Layer 19 of a small transformer language model trained on English Wikipedia (26 layers, counted from 0, width 128). Numbers have three digits each and are written without spaces.
In attention head 2, each number of a token's query is one row of weights dot the token's vector x. The head spreads its attention over the tokens so far by the softmax of query dot key.

Query weights of the head. A number n stands for (n - 500) times 0.00094.
q0: 565675330555537489468568430767632547590570529651584593607528457483462273601517544378456513409547511626537518598466364467545600612500599354539514605388320705563422597538604480601543439606338583336454610626417481617505377589462413534594379577470498382581425528529458439446498427528740510512462556462393470528528495438495685513517472615541505600432475511514413547492381418472482436458370
q1: 375399465474437391547494465520611466435497677609274466413571467584600552484677295497515565413610572491457537561436534544477704370356475366614458644476375546565487617503655457578453527623411444351325503686495544633461447384599614424571494468453598278585392461727539566463349415541657494527462471447508399536524395467453519520376495746395424303571492378509428677384387626442480547548681
q2: 453560500564474500338589490319489479629583390341631483493463531569496554645523533417561453528462502481463448477523491574557470591599496448530444344543498555440468418519438518557419588517365662641634355468558553484386620542447440487527670454502482566462554534438575483610451484386444542570492425525638648550498487522478436508531481615583478447567459488591571455548611509523574594428441
q3: 644470486507498357615542515452469533382441489507350421439544532487507502491519357465600451415523382332557525416618613453482561505447430534496584597419498665576456642464697383572556491470570449396463516535558484472485346404640525531489450583683496446529469538574465525536515477459585500479483407537394477530512390479436638612530618675454515415414534438470443584437339586489568437594502
q4: 491503491542554520593547498464521628576539493454453503525451518502505566450427510535449455525498464433550433461496637439508496576425487631521436646500539393561539606539515394507555547498603531594437472513408543460464498497503478450550490528555591461593444493512517481545509505511482567472547458497472535494446416487476528640397566580511533474412459577500532589552448478456525349447500
q5: 474511601345474411355632493600368507406628379480524533410606388518548386558430412443624397548510453449445516288500422625479392562470502473461415435504353634479440458387613560472620431435563417495483556416657640529534576511586398491538519597490511505522478512338479512513625457403484484567453423469281471480406429521569508532542482439459470414538515423454399503342523514486637570548515
q6: 544508462500582437445624494574567504627502609474570562522564447515608437498477402425582429493548622607601403404561377647473351604467437504590477380463491610435399366589442535488489323477404414456428544513645585500613426492444443535393574520661466500457514472428418571486552620580515464543363504536395497569474449476583435453533441409578412432514539453484420481384531480434474623512568
q7: 473532502494381498546602552468417494517639530500563481421505435510377538504590458585454568461456519536547492558516595390421446438454569424557452462611478551525552571509488590463660520434456479523380592406581464463625571494536452531474401604269531468453593489408461500389516349348401484520583444431615502426549585440438486473476460369427576474667421567429530505516581498443539433484419
q8: 471327479562589496579475515365500492533465535410463462620409479595581483490541557459462527370619494544581404588470578431425608479574459471559458571454509517466548542581583517533415540473433522460473431475536582423410513535367584516452420471582487441480433409498611468437492566614570535379572463430557525571517612554463518457557454519603450502419455370452604469546461536455363349427566
q9: 636627542440339523500412471472396323440447371564682536330595484391381489622453591568661484685302522459421506288538307539595434509440502505535506390542426433593472323488446503452671512505523383447671509446569385546505545529486514413415638710396520745520584572404549422527575440325337519572460556600456519548529424463433500495458569477431573650565528591500287659391574431561632428505419
q10: 495447597535595489527482450574557574621508591357364505611449500566577560483484485358528533441583580555524669330564388524533530645677451436444580481410473519475443490496475383467281356593337569405525474531522619454481500553409527556550645422637390535465580317601522530508406495658587369535471571407528509402428333519508549627411507671567436533469600317487488533416367498457429567417585
q11: 447584526547544369532402594612363641523278656465421588393500475355462514420531470471458430528272526500621471410594488448415461689518594273486428453707488341478342581539583430319461672552626543533385511245556537481610500772593478457454265553399318276503402657507280382626459526665467596497233316323606446416360641406679452443483486576458644399316250372564308419750645654472286461836386
q12: 632454366461423662506547524494387405579477491341483350543528359457363397695588563461571416488441609480446616434467506430443595557531606535544330558575533443646544375546662524540478556392429397429451553396680483553381488683390480500519309465529497618534294503483587589436391617527585547529704440518636523443648563696341311483562717453574595579564439352439601409612588472568547541545430
q13: 427765299370318782024428395690111411226332520692521435459777433491422462707425589283730529903244439395591691339473300605597440553585352543387349570666441495634570495816421393368519579466474545103561453388536204583466473587664575233187505854469389753645250563400887090630538717534490451551490279723420385529767643433311373342581548552296689619397344757624462344413828430660475194379519
q14: 343343427432539371452631458603574324589452304676537396599564594444549463437487318663488693680651473417430464364500459568560372384532474503477454462390605544697560322460465478529511394486506453423654364569500301592488661277436559474634627679415629529398618503588512506379391674494536587594511650570525429480386410535443500526416514460583500463579645399448533569277497351617584480384676
q15: 425432527346530363669428380485512682412664455665560609586285666447621500351513493624329618513555462553475430519466500539589462426427453517520613406375531562448424441355434650571559469376457358456596546528319473573474637372473497552444710687404543433549541565401294710437588364328339511560494664579494507553385512468626574411461385421517505470557665743434401542426393585387577531601533
q16: 578434396588477344539561497520633594790649397712470480447539346611648356610661469657643569383446659585388333646367637472712443586513453456637738366447381559435563576568681503608535370607459539549587538522547673652455567468416458419393350441460527597609675424679639714602278551503497436670396461503445361588392487473533651388571284527412312493567460716631389402582482520516564589366515
q17: 441545370512510503406610559687518444628334560626658445548484540430533436597458646468410401645523513562442433476426330483377511482412546382669410436561476645512452596518593540549529560419428593388445650522564535613594441593419414471443356680497569299705587568522412450471491658610579452564483461518502438559511482523482571600549403624557400599401556447510486536486529421548512368491486
q18: 454523471450582409563490480468435583572578500431500529381492495663470525521536525500517557386395507517459407375704718587665518576358698521568562521539546546436562538420432426432396462541689488534524395588532505443414638507478538476642554412532509479600427603545630442564597320452474595413412524423536527445528468542346623500434615470553537352569466533527545426548485510454434375344410
q19: 470568435537343502521532576483470281459579457585519519584584337471641348622497489440490498531517483408510568427611432484560319470572479401488527376587543613474478507536551563552523433432507381379563599500610474588546536452447599509439529325505446526515337448488381676340645519577507348546416476566409422498583457530512396495587502498441520466585538417539558437448609375541632587625551
q20: 484540518500498342580444428504647483549342465599518487456554475455547498359433375451417409533572520388622478301546458564522467576470600469646428528445431514438468605446624417502477432500543530439440597511566454455580453506580491541382597619496400453478478507552395389575553598592554466506502514428337391569493335538586540579512558441471504545455500542413451546331419441427517525597541
q21: 381569477458461490328614462518453529614573386498702493577556461445458366586519535476500414500547436662649480315526391448657388486525502418544460372564377603442454493441431635453520434442484447554514521465619434488432588467415619544338507503532465606477400554616440507485508519502428454410463514537439500472493422498624549432598485388570411377674570445484566423541529464511586561475483
q22: 368536565448544625440533590509259603387541471512550517465425539593257423464580670390362497453494672595500610583371481384582428405566562401565422562579346678580644461484381608481606394373524395384488651483503409545402365617373578503376397497412596554554487354537685532360563503420460559562694476533576526608549679548432484404587622203405502479536486485426619414617620636453528467352377
q23: 469472331532396492596530475531414598405502506488427402515543542487435498570463430545409540450410496433551548465480547440442556437422561547496415527522535482540511544562555475485520693436512528525482474379560611551457469570541601481533434419545562458498500572532521504500462608540519457548531461589613445458467560562467494616636483592504511606360460478528480492624598623542509343576525
q24: 500478551460543617628574386558507547472346472541467423379422556513467491491522521431512588488589628478423493486461580416507556486462516474526523473487476500522469690344549452557483554476561415450702521509498404467432527572532475491574641533429404732506650438377614354541383379541545430414461612493451495413466443553415446589278487455483506412558511603509485590358411434550535450534526
q25: 470550441681379455457343474396484581544543480473441630508535438427605596428527468569435433500443331617346388657503377562518438474517476393403492363453372572298362531538463567549445469510419419557475414454551551647515535517663572311361571433426537500481454629535355706497371564567557410584409379523584374467471492502602467461422409518409427544451439442641430486478537450493368495486587
q26: 598648248428407589391393511543299375615461278414524431422546382417294493666397803428672482625312550481643531459529442368605313537698623522455360632624496333572443690659674357369663492305568545500543464295676258401448354793559423417467351534433574803507557512252572399628471670459427541482752331496482584515590738634234315410493629492585595563413410512464630313567817304626635459479326
q27: 560374692546517591371415562376455399425487657629355596670500532391629393330743279607548443564757500431437553651198578557480422486461374519362473680472532587428570476518581704457430328456431306434523686532444597486490489516500641419573325482661445442341555476575532537571441517364711542570440588660630391563801359431570550416394478356208480470524571472500463653427342553671452681476649
q28: 486518432660599583287490473461477447539545670403678544599589542449380485364510415318615464613297347475426554624493365614743466580441306452392431673566493446528357473681562419545540655693500658503311378598613382503534661485529563432415548528484436531553430490440522271558545591552607546529351358552429107437530410348449500546506518464533481591231450373529361570558530462600411271392560
q29: 357403542441393121700448592411764713671701323510665472263629575782514821443254608532452794271419500509554367417893535421472540296231635307859782505639269524395602519376622505530718717641653717795448673580446346357509555487481486690562753505322678430564699529546500454535669216580197402414363449324431684460250640397552450464461363619522346476580396818367509444606426491287415273346387
q30: 522493542446507467567665532517732551415628309464588473469238457568507421431332637604489657544621559582657411485394632471684345457588366676537660441231577533500547597525358544767698522415429500449678393649408420525483537322521452645490748695577696668405576435429463531393571327438401560379513701631468496615507444608441496668303470432592427437613747576412584485223467503516711665427506
q31: 338517580356507189724489403276500531544680417421511617618343646453511605385432458549544632381474479592417309598568557463525416440398557439597566371450474602577379426363500761624787389368459374489583548442243486507552696541392556632480695544478529512415578742345101682515530278337351590484517663558616561480361489485652484542333452529401509573518623639380573520510390411206497517655406

Each question shows a short text with each token's key, already scaled and adjusted for position as the last token sees it. A number n stands for (n - 500) times 0.0038.

Then comes the last token's vector x. A number n stands for (n - 500) times 0.014.

0 " and": 526482534482602429396509742310554402433496537511496515519454463439506618500328487548485496532482
1 " elect": 509487494504551489488448613359540430377480503549510505517479502424488441482428416528483497607542
2 "ric": 497483500508586474535460699387543482386481522539515486520457507415477553500408411543477495520494
3 " tr": 456506490523533480460484634446544451391497567548513472534467507481490530507341416536518501600510
4 "am": 501494473498495472488448571442594511401499511539491506476486510453484483474350408567497484559480
5 "s": 483516457525560470448467666386552480382488547530471472521469506422488513522356440572476486494507
6 " were": 537538416543618444393494695352552496477492533472472473532476503425496604515293501560508489486508
7 " s": 550530504542570500540473591420500470373504549533511517485496521432444429521414413509488509484510
8 "ome": 493504515570569462508480683320564513418505507525523523489480527390453624525371483487479499555439
x: 643420522437560402576582473516560495550556558507368481508332481465635397528644594675429615352708540403442487299527537590546434555374476443496467476296475551410490442524458462729486509607428457401434540551565541556423530487659381590555506693391526380418525464511470500364536417485497526310642599453556660476488543611554651546499550520482444461617551632474523546674577461359460460539493
Which token does the last token look at most, and with what share of its attention? 1 " elect", with about 60%

0 " War": 526488532479610425398506781285569359395491546525498512523454460436511635493297467568479495547482
1 " I": 518503521513556481523466689396511382350475542560516491510476508472478536478377404576455515590529
2 "I": 501497483472496487535450702429560430413491479598531501475467523486466481489407412614459506539549
3 ",": 488470479510582438313465733313602424473505515514516460526434494392492566528272486574509490482506
4 " and": 471512480537648416328484767307570474520512502471490458571425484398477615526288496543511496504495
5 " was": 492518418543696431311493787327552467525499533469465461568459485416491645520299496560506484495518
6 " cl": 539531550517626528528468574516411446343491598559486492479493516449453416515342415504519498559541
7 "ass": 509519406511614442336452580304598460436481527535499458462490518404497533485414434567502460501482
8 "if": 494488450552502488502433656369550496374497561552539508513512532457515459460464380539547501511477
x: 557637682488462516591364467451543590531440344496618408483281371377427714350570394582426626465582498422417526530435603466463331533493563402487527643363588531511494479511510508567549429548431462578535435639408464463435498401472462615447560436458434421612428557581403634371520518460437526670526543397467430359535369577626589414517510534543471529509459487360524574575481520538446396565622
Which token does the last token look at most, and with what share of its attention? 1 " I", with about 30%

0 " sub": 527484536482619421393508782289558372414493542517497511520453456437509638500307480550481495543478
1 "ur": 523488521527577461514504639414537413363473507546530482557466495457490584461380389569499507535482
2 "b": 496482500527511522557448606406498440299474515562520500515482530445486508485420394565514498517480
3 " is": 446476485530635456415490752311553472457491555496525459575461487411492516526298490572509476478511
4 " M": 491500491498548485465457644464518370363478557575502504511504504524484515492380398506492502569558
5 "a": 499483483529561530505456612362501399380493539567480490509474501392500519495379395600502515484540
6 "un": 543527474515419577635428548444478470372502505562479495485482513494494424463531395605509510471517
7 "g": 496473462515503506513448507413547460370495534550506481491505506476504535466409368573533496506547
8 "aw": 510511466526524507515455654448538412346491519549528514484483503485492551488368390617494499476540
x: 456474651558567447568476484555562449504513461590510552496537406509524477513402613606432462584525509452463527501490490548564424461515464585505438512104540452515530419368461514351650526679482534457429505615483531405428421499516490482594588445526543511647385422572551576518536513454633585474553661529454562593629421437492617520508469528506550498523690494546573664348431420523472609467570
Which token does the last token look at most, and with what share of its attention? 4 " M", with about 50%

0 "ad": 522496534481596432406504767288568346370489546535498511526463459442514641490290453571492494546491
1 ".": 507485512475609398419466793289640476504509511494491515534472468406484641528313489555472486547483
2 " The": 498477500506616387384467819298555401436502485533508475523445514417466622507340473508488502587514
3 " cent": 540500478498537507468459565447518375381475492559485523449523492451483599497370374508509490664503
4 "ral": 458487490544572465453444652352533461363495513594483461505458521335467493495433415521476495580474
5 " f": 512533522521543511558458563485548361313480560580476488501514527479451415510388417458511503578530
6 "oc": 520505466553575517470452696376516461302478522571481490512489506485495521483356394543484494561529
7 "us": 519523417530628454396458702328610450424497540531510481483471524364483559498352396534506481501481
8 " of": 502538417544547439542437735301641440433488527552520532484480542353464506521365486463507494590461
x: 376509576356428466621435518462490512542431507476474469508481477648481456426525424337511560500503538575475506499508534439481414519394507541538530562197520522577514488497393546688533480560447560561498586526492468459405526369445478742424465564481547469493402630566418474561506380474516481455544731488484412440467686416557555440514423522514464540442754506468536538497476460518499480502537
Which token does the last token look at most, and with what share of its attention? 5 " f", with about 30%

0 "t": 530494552473642407359506884195591287341488573538498514537449437424520701491219441588483491558478
1 " E": 521487538490658404356505895212593294358485566536516508544437444405519724495203451586477494567480
2 "d": 502483487511589451512411817284579365296481533576519500527475508423487573480283356590498498530547
3 "en": 463474472483640405444436720325587412309478553536518500546476495392494585481241342637511487506512
4 " R": 493493502521534523537409680398521345229456555609512506518498534474481449508336415592478511619603
5 "o": 513559420501563512582435658395533394322484581539432498534480508467504437490287356725550508496556
6 "ad": 544536432530551502528430689349567370270477525563463472500472510428495442484289388734505480492536
7 ".": 502518449535645422342461867271697474518527517495489493495441492262477685569230510567476475556462
8 " The": 497522485584641360295466892253581390424507468541506532496463565333428692531245476447485500617508
x: 416503485385419520508517470529635520390497521463463505512330494738503427585454576497518509550448484522534512527445486478459467470543407559546523431073489562467463524489494537562385539531550497580426484388504531433456546466698521668421536514483553498563508566481474491507485505496587480467531661505499436484483567465589452630482516463487512470473720555449564378503473524478503430512498
Which token does the last token look at most, and with what share of its attention? 4 " R", with about 50%

0 " and": 527481536481609425389509758297557395429495539511496516520451461435507626500317486551484496535481
1 " w": 535471480522551464485459630405601511425483556579536459536477524503451475497420461496484505551518
2 "it": 475474504503540490466479676342556481380500537550546476551463501475486487467386411569514495540520
3 "n": 491491463483594468455451750351523454488506520508513506512467483425512613513451401552483474438483
4 "ess": 495484460488601444449470682386554428383492504548495490530488496434497550481367399555495488504499
5 " a": 511546461565576418430472674361554442437493534513469482525456536404472517502320440514497506589495
6 " U": 538502508539518533550470589441481487354470504567476499509505520493474484488468428571441519561553
7 "F": 543525482547506509554475616425507424397465496588507494486504523504490527486429428581474507536548
8 "O": 507494497511457511551467569477524432399481490574533508482503508531498570479411389578472514510530
x: 506577587465507465638659572577539525504503608555448516500396406560577446668322361410496639476569487458523461434412534553469622532477436469488500469144439463418520615449513442617528502692468484412412420593464448508480512425403311520511521386555566519333490411421583506496488554506371508491440563537443498558533419494484527420536569618519519407522521457555449496369242527468481566424631
Which token does the last token look at most? 5 " a"

0 "an": 525494542483612422403504805274574335366490549528496510526454449435514669491261456571489495549485
1 " de": 517491525499619426403504797283572331362488554533515504537454456429511671493265454565486495562486
2 "vel": 498484506509601439432483803273573357344487538548531493529461478430501637495281443585482495551501
3 "op": 477477476519610447525449771296618392361478521538509488535469516435485540482331404566516485558491
4 "ment": 459489478504537473498459664418561426347476521568487471506484517489501456472268390638479490525493
5 " in": 512559494570613445469439890373625395449494551505475474515431537360505514497325466463555496537504
6 " the": 538573520597564419409471739302570437466502508522485483490412562347452508517274504496487512585467
7 " l": 564556493530536488504464577447573511378497559598532528491470537395434390524385427467450504623529
8 "ate": 513551464604564514500451659381505490327488513559550544496461549328445439480402433536458519597467
x: 543346532497386445510610476503637548432542496327421530440474375619516482512522333475481434617644587524440598432548603613474588623476390471483522407223503528533472442617547528808558527363444581389457620603499537409548512539522470608632366448567503461475567421494578403458596457420425477587602542512473556418523456453597436553574455546525547580383551452566555531467297544424447509478462
Which token does the last token look at most? 3 "op"

0 " H": 518497522483598442402505766299543336379492555540495508514465456444508656504299467547476498550502
1 "os": 533497476495561474517449653394567394362487539551513505528491499485481495479414380597491497491537
2 "p": 494477496488554466466444667389557440382504560535518509557478507444496532483343373536539498520532
3 "it": 452473483507516514495455662403529447349504549558520469562473503522484482465370395617511503457514
4 "al": 466482465497544456482454639431581392357499495545495479512476509434501483479351397627520482494486
5 " E": 505511486529474500552461527450529387373477538570467518508490535484495450478409387579497511634551
6 "p": 506496458527431496647421608423556418397494547544503508492502521499500446494498378629538499492551
7 "s": 557528412532527507458454643360546481394496619559517484506484500456480541499407401607482493480537
8 "om": 503503456490525535503448595454520434359489534521518492495497495501515529475325376637514485458540
x: 483430492474621446592456682541490504583469541658648535410529383381440549424512413596461503394515374498489375393443550366548509433569542537449509583365412409548542552597414539466416443704543480488510476680440531433537459379405570534492514625469588380562551430580437476547457586307609530436564580473423461383498459485602622423455618580507595329616494547534493717276453636539638511443605
Which token does the last token look at most, and with what share of its attention? 5 " E", with about 40%

0 "r": 516499526489577451434503710329548366389492546528499504517473465463509621498336462545491497536493
1 "am": 507500484494481479516467546454547425370491516539499513519493509482494542482355400596509489517507
2 "ton": 503478488481549474519462653391540453383498517541529494531480494474473518489383415606490498476500
3 " B": 501505496509515489540466554451527390340469546555509496505501519501486478496375447544485505609531
4 "ow": 440511464505516515516462568409492474367489498539485483520505500461497507490411438649501485476544
5 "l": 493512441534550487412474617376563484375501511535461472534469502483509455479375443622508485519534
6 ";": 513535468546570475367492651391560459485497499525472475503448507370475542535304519516518488484506
7 " M": 516511475517551460444481636480519406383489525564497499501486515492478504492382416516488503577555
8 "on": 505510455533528530548455627371524454357496510538519510477490518436484498485511412611491500515520
x: 596440502331548500597399426361644503360431623396461485534593553593574484433461511668452611601534373441556529520520513556515639524587339531559547580306460676538505379503611494840449454526468526297438499534562609436461573513435507518571421442525487412455535466504442468546483479369551478539590567571503579432430344316584501478578476438470559519505667484346460756361424517510458435538580
Which token does the last token look at most? 8 "on"

0 "r": 520498532486595440419503758290559336364490556534499505521467457454511649498300453555489496545491
1 "man": 543466504494534475506472684412541459339497517568521513556470510458478505466383395614487495514519
2 " |": 531459489495622413298488760393557440500503509504504502554428476373503673519261483473506495527495
3 " L": 462486457497571447476451653403557422364494522588522475519472520436469494498385422511477504575560
4 "B": 444491507521546466498476684408545419374482469583487485487463503466475567492315443592475502550583
5 " |": 465494411568637442299488758371516478495503477518481453535428496351499650500292457504487497518525
6 " Un": 537532498557591492520448691388545398367479539527480496481468541451486487488400394536511503555581
7 "k": 536517433513603483405457766393465472391517496562509494481492518464497519482414384514524497471569
8 "n": 516524437533577460450432687313525457377499528554516503474462512359486513532424395542496481508512
x: 329441565368539509566345383465436560489455413567380465550303511415582425487549566505399476450505410482503517623466571482535490551320415582650361581239435594565530473559532528421621312643508502496493568561510628471443512486373465526596513485436444392510417462594489518343473558399542489503527599640414506471334377399490451621578477467561541410505651608416448605441543576363435376538563
Which token does the last token look at most? 6 " Un"

0 "5": 538494546464649402337523917169631351364493545538493535539427434372517727489224459610459495535485
1 "3": 561455473467554470455466739252679471355486488598533534510437516356454512471374368626442517470538
2 "6": 512430486480567464480449757229642476363474466587552497495411519339438533512322399610456511436554
3 " |\n": 517463530512725427235531926386498395554506507488504494525402428266508884535179481535481499530469
4 "|": 477481444552763394157506914332571439508507487503500454547391493346493832504192467447489505505496
5 " November": 493512433571788465249451979290557523365496556491472442573439491345518636464248417570491489526564
6 " ": 429423386529620523436430522402623554511488504546579438479510508222473653445518372436486488528509
7 "30": 562543484591631517425462729320648517351510464597523478459449533239453543460477391603433524522557
8 " |": 546552412642747434208478900361523454545507486496504528480448526253462848543229479464485500475506
x: 473511498483544506579452474490472466500466469462506478497489454922452480534472479417407458443518547461514451566487545409420634491453489592473510493243558416490489540464570508637493527428480463508455575448546532450569465539531490688568480528539382529508405443570594457486574539471536435475534587511491462552634616564347590535502603486467706492452612511517588598577553571488483470488574
Which token does the last token look at most? 3 " |\n"

0 " M": 504505520486610436376514803289551314370487559546498505520460447440516715504284465535474499570505
1 "O": 550487491484501507545444683410524389362477503603520490499473524495461453481382400591456507543570
2 " (": 510467491505612425246473746406642477579492490491489506525424479436527778512213500511519484516517
3 "N": 469473505512545521475446649426414470344479465613534483486455521449471438502413454561451513562599
4 "C": 422457494506557491466470630339511478373486500603475479494463521424467493481371404591457507575550
5 "A": 476507507522496494516433666407542412407470460594473488471468526471452517490401409638445495540541
6 "A": 536529515509474485533462670411530376364482441607469498479472516518467513490379420635444508536525
7 " D": 537533476494526501517452635412532390304474541581499512485504532501462503498362414535455513598574
8 "iv": 470466511522416500677434530458565541306480531568519515472528545576477451451479425523507504610582
x: 381295418490488535509401483444470471679466573519562560357559331381593541507491424545502448521582419474479513394332542544572593524445368530587538393425535635566588413460384601608294220617481468534469373601541494512571526524529536455450425470474499374417503489530527368435562426554573496474444524432610474491680457583521808501401436496511444692471517620607469583582407572554458543459501
Which token does the last token look at most? 1 "O"

0 "amily": 530486540475613416392503809271590356382492544528498516528451456429510653490269460577490493546476
1 "'s": 537442503491609408438456762283584431411484520542513503524452510418473533508264456559482493581468
2 " \"": 504487496518614442383467801443595372466473511537501488511463467498509851512290454582520480462482
3 "F": 455494506528543526517461628429502373297473519606522474500503518522469510487369420514481511572571
4 "l": 462505461542504533567438555448491439285501518593483501491504538500487461489493392553469498602577
5 "or": 487495449528544517525415562421535453334480515574462482513494521459488422473431383654473500502526
6 "ence": 508495458498540487533415597395587396377483559556493478496487526445477470475344373611493498525510
7 " C": 544527492531512514617429624432507349299459565579498518505500535480478380508445436576478501564546
8 "our": 516500449578550496522444648462514384362469476543533519467509523481523506468414402703504488503526
x: 456599486389530385592498485536496552460487531486512535570460471502497544412473567583356553480488493481478676355422383478445491552418465584561584551233470476400495528637503457632290505421593412349447488572456570491515478330413513545696398324512561426490661491537489498603351467474499446526455511407493483578533307408474572453339454573428571675433512326458442604517460628478434508438411
Which token does the last token look at most? 6 "ence"

0 " s": 519493517493598442433499748300547339378490558536498502511469462455502637507311466540477497556488
1 "et": 541471500504564466512470734307551428386486515543519500528450492440500534478379408620481495520498
2 "t": 499464489509561507474439642353541451350500532565539492540491513452476490487396393540497495512512
3 "le": 458472484486579457489462643388559441363482509551517481508476505398476527501301412567475491537485
4 "ment": 466483471488529461481459616400580440357472504573491477513492518466497437485338411568489482548485
5 "===\n": 496497485515638430315494795380600409567505524476509480520456475376508715524331495516503484537466
6 "F": 530529499528588510454481677432457411325489493593477501510498513508471541496386433459479514543554
7 "ollow": 524496397576667444320479704368575488459502476560523475476492535394505620476411455474503488566539
8 "ing": 517523410575682464254463788312557486510494512496518517496479526369495684520346489455507489519484
x: 394411475481564467604385481585540541434459437564521551563447449624550589421575375431470528504490570458510558613653554216446542537387504600454581466228504479584429569448407555711526674388508574525472497467418536441453472533383574671585576410460429538536362576510412579573575521437427471506682579664444436509454573549513599518439518472525564600508576484384507580494453550340452445458406
Which token does the last token look at most, and with what share of its attention? 7 "ollow", with about 50%

0 " L": 516499524480619433379507806274549321375489559544495509516457446424511689507273469548470498565501
1 "S": 521492518489621435399498821276560327378489551540507510520461457438508679505259464567471495549497
2 " |": 530454492503649403266495816380546431499504501506506505593414472376515715503244465494505496517502
3 " N": 481474502503592466389453775363485420365482479590528486498451510445478594499332437518469515602572
4 "orth": 445513487558608489468431852294545561326512505534478458510450510411492553466336437602491504525539
5 " T": 492514509545472507553422644451484368298463537586505509477489523483491582486373416554467513596571
6 "ex": 537476457538551512503432624404610492381476541573493496487493510465510661467407382637515476525530
7 "as": 545522448517573481452466630437532409359479527569497478488475512374510474491331379650492482482526
8 " |\n": 506532469591702491278503816412525440533504515495496495513452496296493776537225493526492492550474
x: 516388584395557573502578451585488510439541561573575425596394450911494397535538522526488580462617581464497526520448454489509522439541525574582527502362575543500635525465461601549458420458433497443470530648563566488453474560354520498569465662468468478562369386467566526537462534443521470498559591557470533574529672618464358511618483550491676469495526486454500447789504595469571495434492
Which token does the last token look at most? 1 "S"

0 " to": 528479537479623412384506788272559380411493540515494513520450457429505629507294488546484493544481
1 " s": 546460492507564480538470637422566436333514565544529483512483509479430437521369414516485509535526
2 "ave": 499469512487617453429469770301596491381503534522539485552449484392474570513300467548499493502471
3 " his": 440480479536599404441499681384539449425487530557517436514444521442464481497304479533457512632486
4 " f": 462514529547572489518455569463513384347480537587487465465497525454445475519366438477488501593519
5 "at": 503507431567582494440478728348534462359517530556448469531455509422493517484391401577487503527479
6 "her": 566548439545607468450472674383552489384499527533457490514478501424471609508330440643462486480493
7 ",": 535561438557606465346456663289594468473506525512498495476467504339466551533331478567510484451468
8 " and": 510538402557647442342495725273587493485520488480534538502464509399459607532294501525518501527466
x: 488497404422536458371438370523619608541515567451542423509372442722569506522534445567589555497457539459546417552569571415548547494347533458524549412275547436426511443414536516637485568526533548380650608564458480463560468407453573691463547527550472462511560556605388543544515514382503477479556714424444505525470645549508513500485531448464539439497713489455554591593477349459467431499512
Which token does the last token look at most, and with what share of its attention? 4 " f", with about 40%

0 "on": 527491550471637413365499866234591303340487558540496517535446443415518696489224439593487492544487
1 "ent": 520483528485644418366501861226590296340486559542519508542444452415515686489230438595484492555481
2 " |": 529463493491670393209508828358587387492492521492486517588412460351522780511152474475517489539488
3 " R": 510481503512614483397439766343500373280472498602515503511485520455476588502287410533471504636582
4 "ank": 453523448567560527495433661439489441310486517566461489509478545500478397443380362665439508490576
5 " |": 466494378576697396182488827351562436519497510502501442552414495317500772517201472472490493526492
6 " S": 516513537490603458539463711410491347285469563590469485470492539473463514508344369443452499627550
7 "ite": 570531407570695456357451866342549420339501499551522486505455519388492669484205410616475491531482
8 " |": 533560335633706407171490820367555455517493500497504504452467530292489776523225488460488486529493
x: 467483551389511478518475485564407458502519502566568499430448467834554423496488456415513499581551526426516551470513495401435461549560474637511478478231446524476635505548509528574473468422455470473440636482504545553456445542405473761545443518460523546459513479474570501395485530492492524474516603575486459541492553533310596477541604478601521486531704445473516511575544531471472547479502
Which token does the last token look at most? 1 "ent"

0 "ath": 522497530484588445411505736311556365399491543528498508522467461446512626493325462557482495537489
1 ".": 499494501467589406404470742348620484542517505494490520528480466405495627524341495516479487530474
2 " For": 490490488545590475493449696326555500385487502554542480557461511414490504476416427509508504537521
3 "ced": 483484510504611488427430712274566473357491471508505481512475491415497488501368440529483490513518
4 " to": 458534465548672410341492723337550541496489522498470462586451504450492552520348514469514496526527
5 " le": 532528433551625469525503590457545464410497580541458509536468499439484500483367408514542515534484
6 "ave": 544529418556652437379487732343544475427496539520475494540445506358489564512337465520499496509462
7 " s": 544534492555581484516478618440530448364504556540512525488488522459451465524375414512468513534511
8 "chool": 495512471549558460430469689356585483415503494542526510480477508396480541494294445574484481521471
x: 408528545350454382546594525611686443531446551507483400606506462550535573621533514530467504372718476511471535502589509360535431468432370472482537486225354475453515485647528449486434548596488488539538537573527518530515481529553478696548503637425645415549547397467463483486446492581510399596488706513535468624345472677570492540506437591477330491510560498533528489566419536376517521507410
Which token does the last token look at most, and with what share of its attention? 7 " s", with about 50%

0 " p": 514497516489600442412502756285549335383491558539500502515473460446506646508316468534474496560487
1 ".": 511492517477603424467456792280616451455504514501493515533471466412489612523308474570474488528482
2 "m": 495509504508577421495467738374553433356498528552511471528480493491442541510348424476474509560543
3 ".": 496490500514610450467453820288582437435506495533508502525453474439481649526314468576473505482499
4 " |": 483486426554635428299485793397531472520504485511516467563427492381493711509305480473501502484491
5 " G": 483505488525593487465468687404467409373506507590468476499483517472472489495371414513459511577535
6 "ard": 552499396571576449494467626394497501362510489578467478503512535456498536474403419578481500458527
7 "n": 520492431565546431447443652401578421367507555581511499482478507432516556483462418578517478521535
8 "er": 518520428518573479487446623419565422357494516546518488475484511434488522481380393641506495503508
x: 473412564490477445581446431432650472500479508478553430514439580581367560506486509484535468506482505488471564573545374393399631487583347420591476465175513448515423492412582541472487430589448531448446451574502509525507501374391627611566519467555481451616508475503488446536454586478544425527564669490432463497478397432542406428458525523490422546459828508424496712394517469541389537494525
Which two tokens does the last token look at most, in order? 8 "er", 7 "n"

0 ";": 515495547465649393291536873242574374409499535518491531537425428373521743504243496542484495540489
1 " Car": 499512499546560489472448593417513378300479564565499506569475497450513498437355359574507507589541
2 "b": 508493519510519473489431562355523473262485524553504522543495503385488503477343354638524491511580
3 "ond": 467483465529616445417427700304573480374485519536518497587489486460527566453382362676506489516552
4 "ale": 448479465494622440434438735392569383358491517560494484543463495439500585477270380661503494493513
5 ",": 466525448555593444278433776280640391490498529510493435507430506322485519524238489582532492493516
6 " I": 580513455552544481534458676379504431336494517578455523533447518460464450487319388640461520555587
7 "L": 588551498551565507547461769422542440398511456601520493480442511395446452503344445678455500527574
8 ";": 535549454644642480258493761321600467504504468538514506482441516297457683549225525525506487500505
x: 524380494418597522469502433571613492483539485518591474454515473950572450433516434510515429401567526481531443452509437566459489517467473570493531462304550429524568595418583544579476528544406441463475535511509460402474459484575527667497531591465469464535525311550585418558499472485455426464494639544539577491554528517400456459502573461636428527554590463558539503599438460420496475507546
Which two tokens does the last token look at most, in order? 5 ",", 0 ";"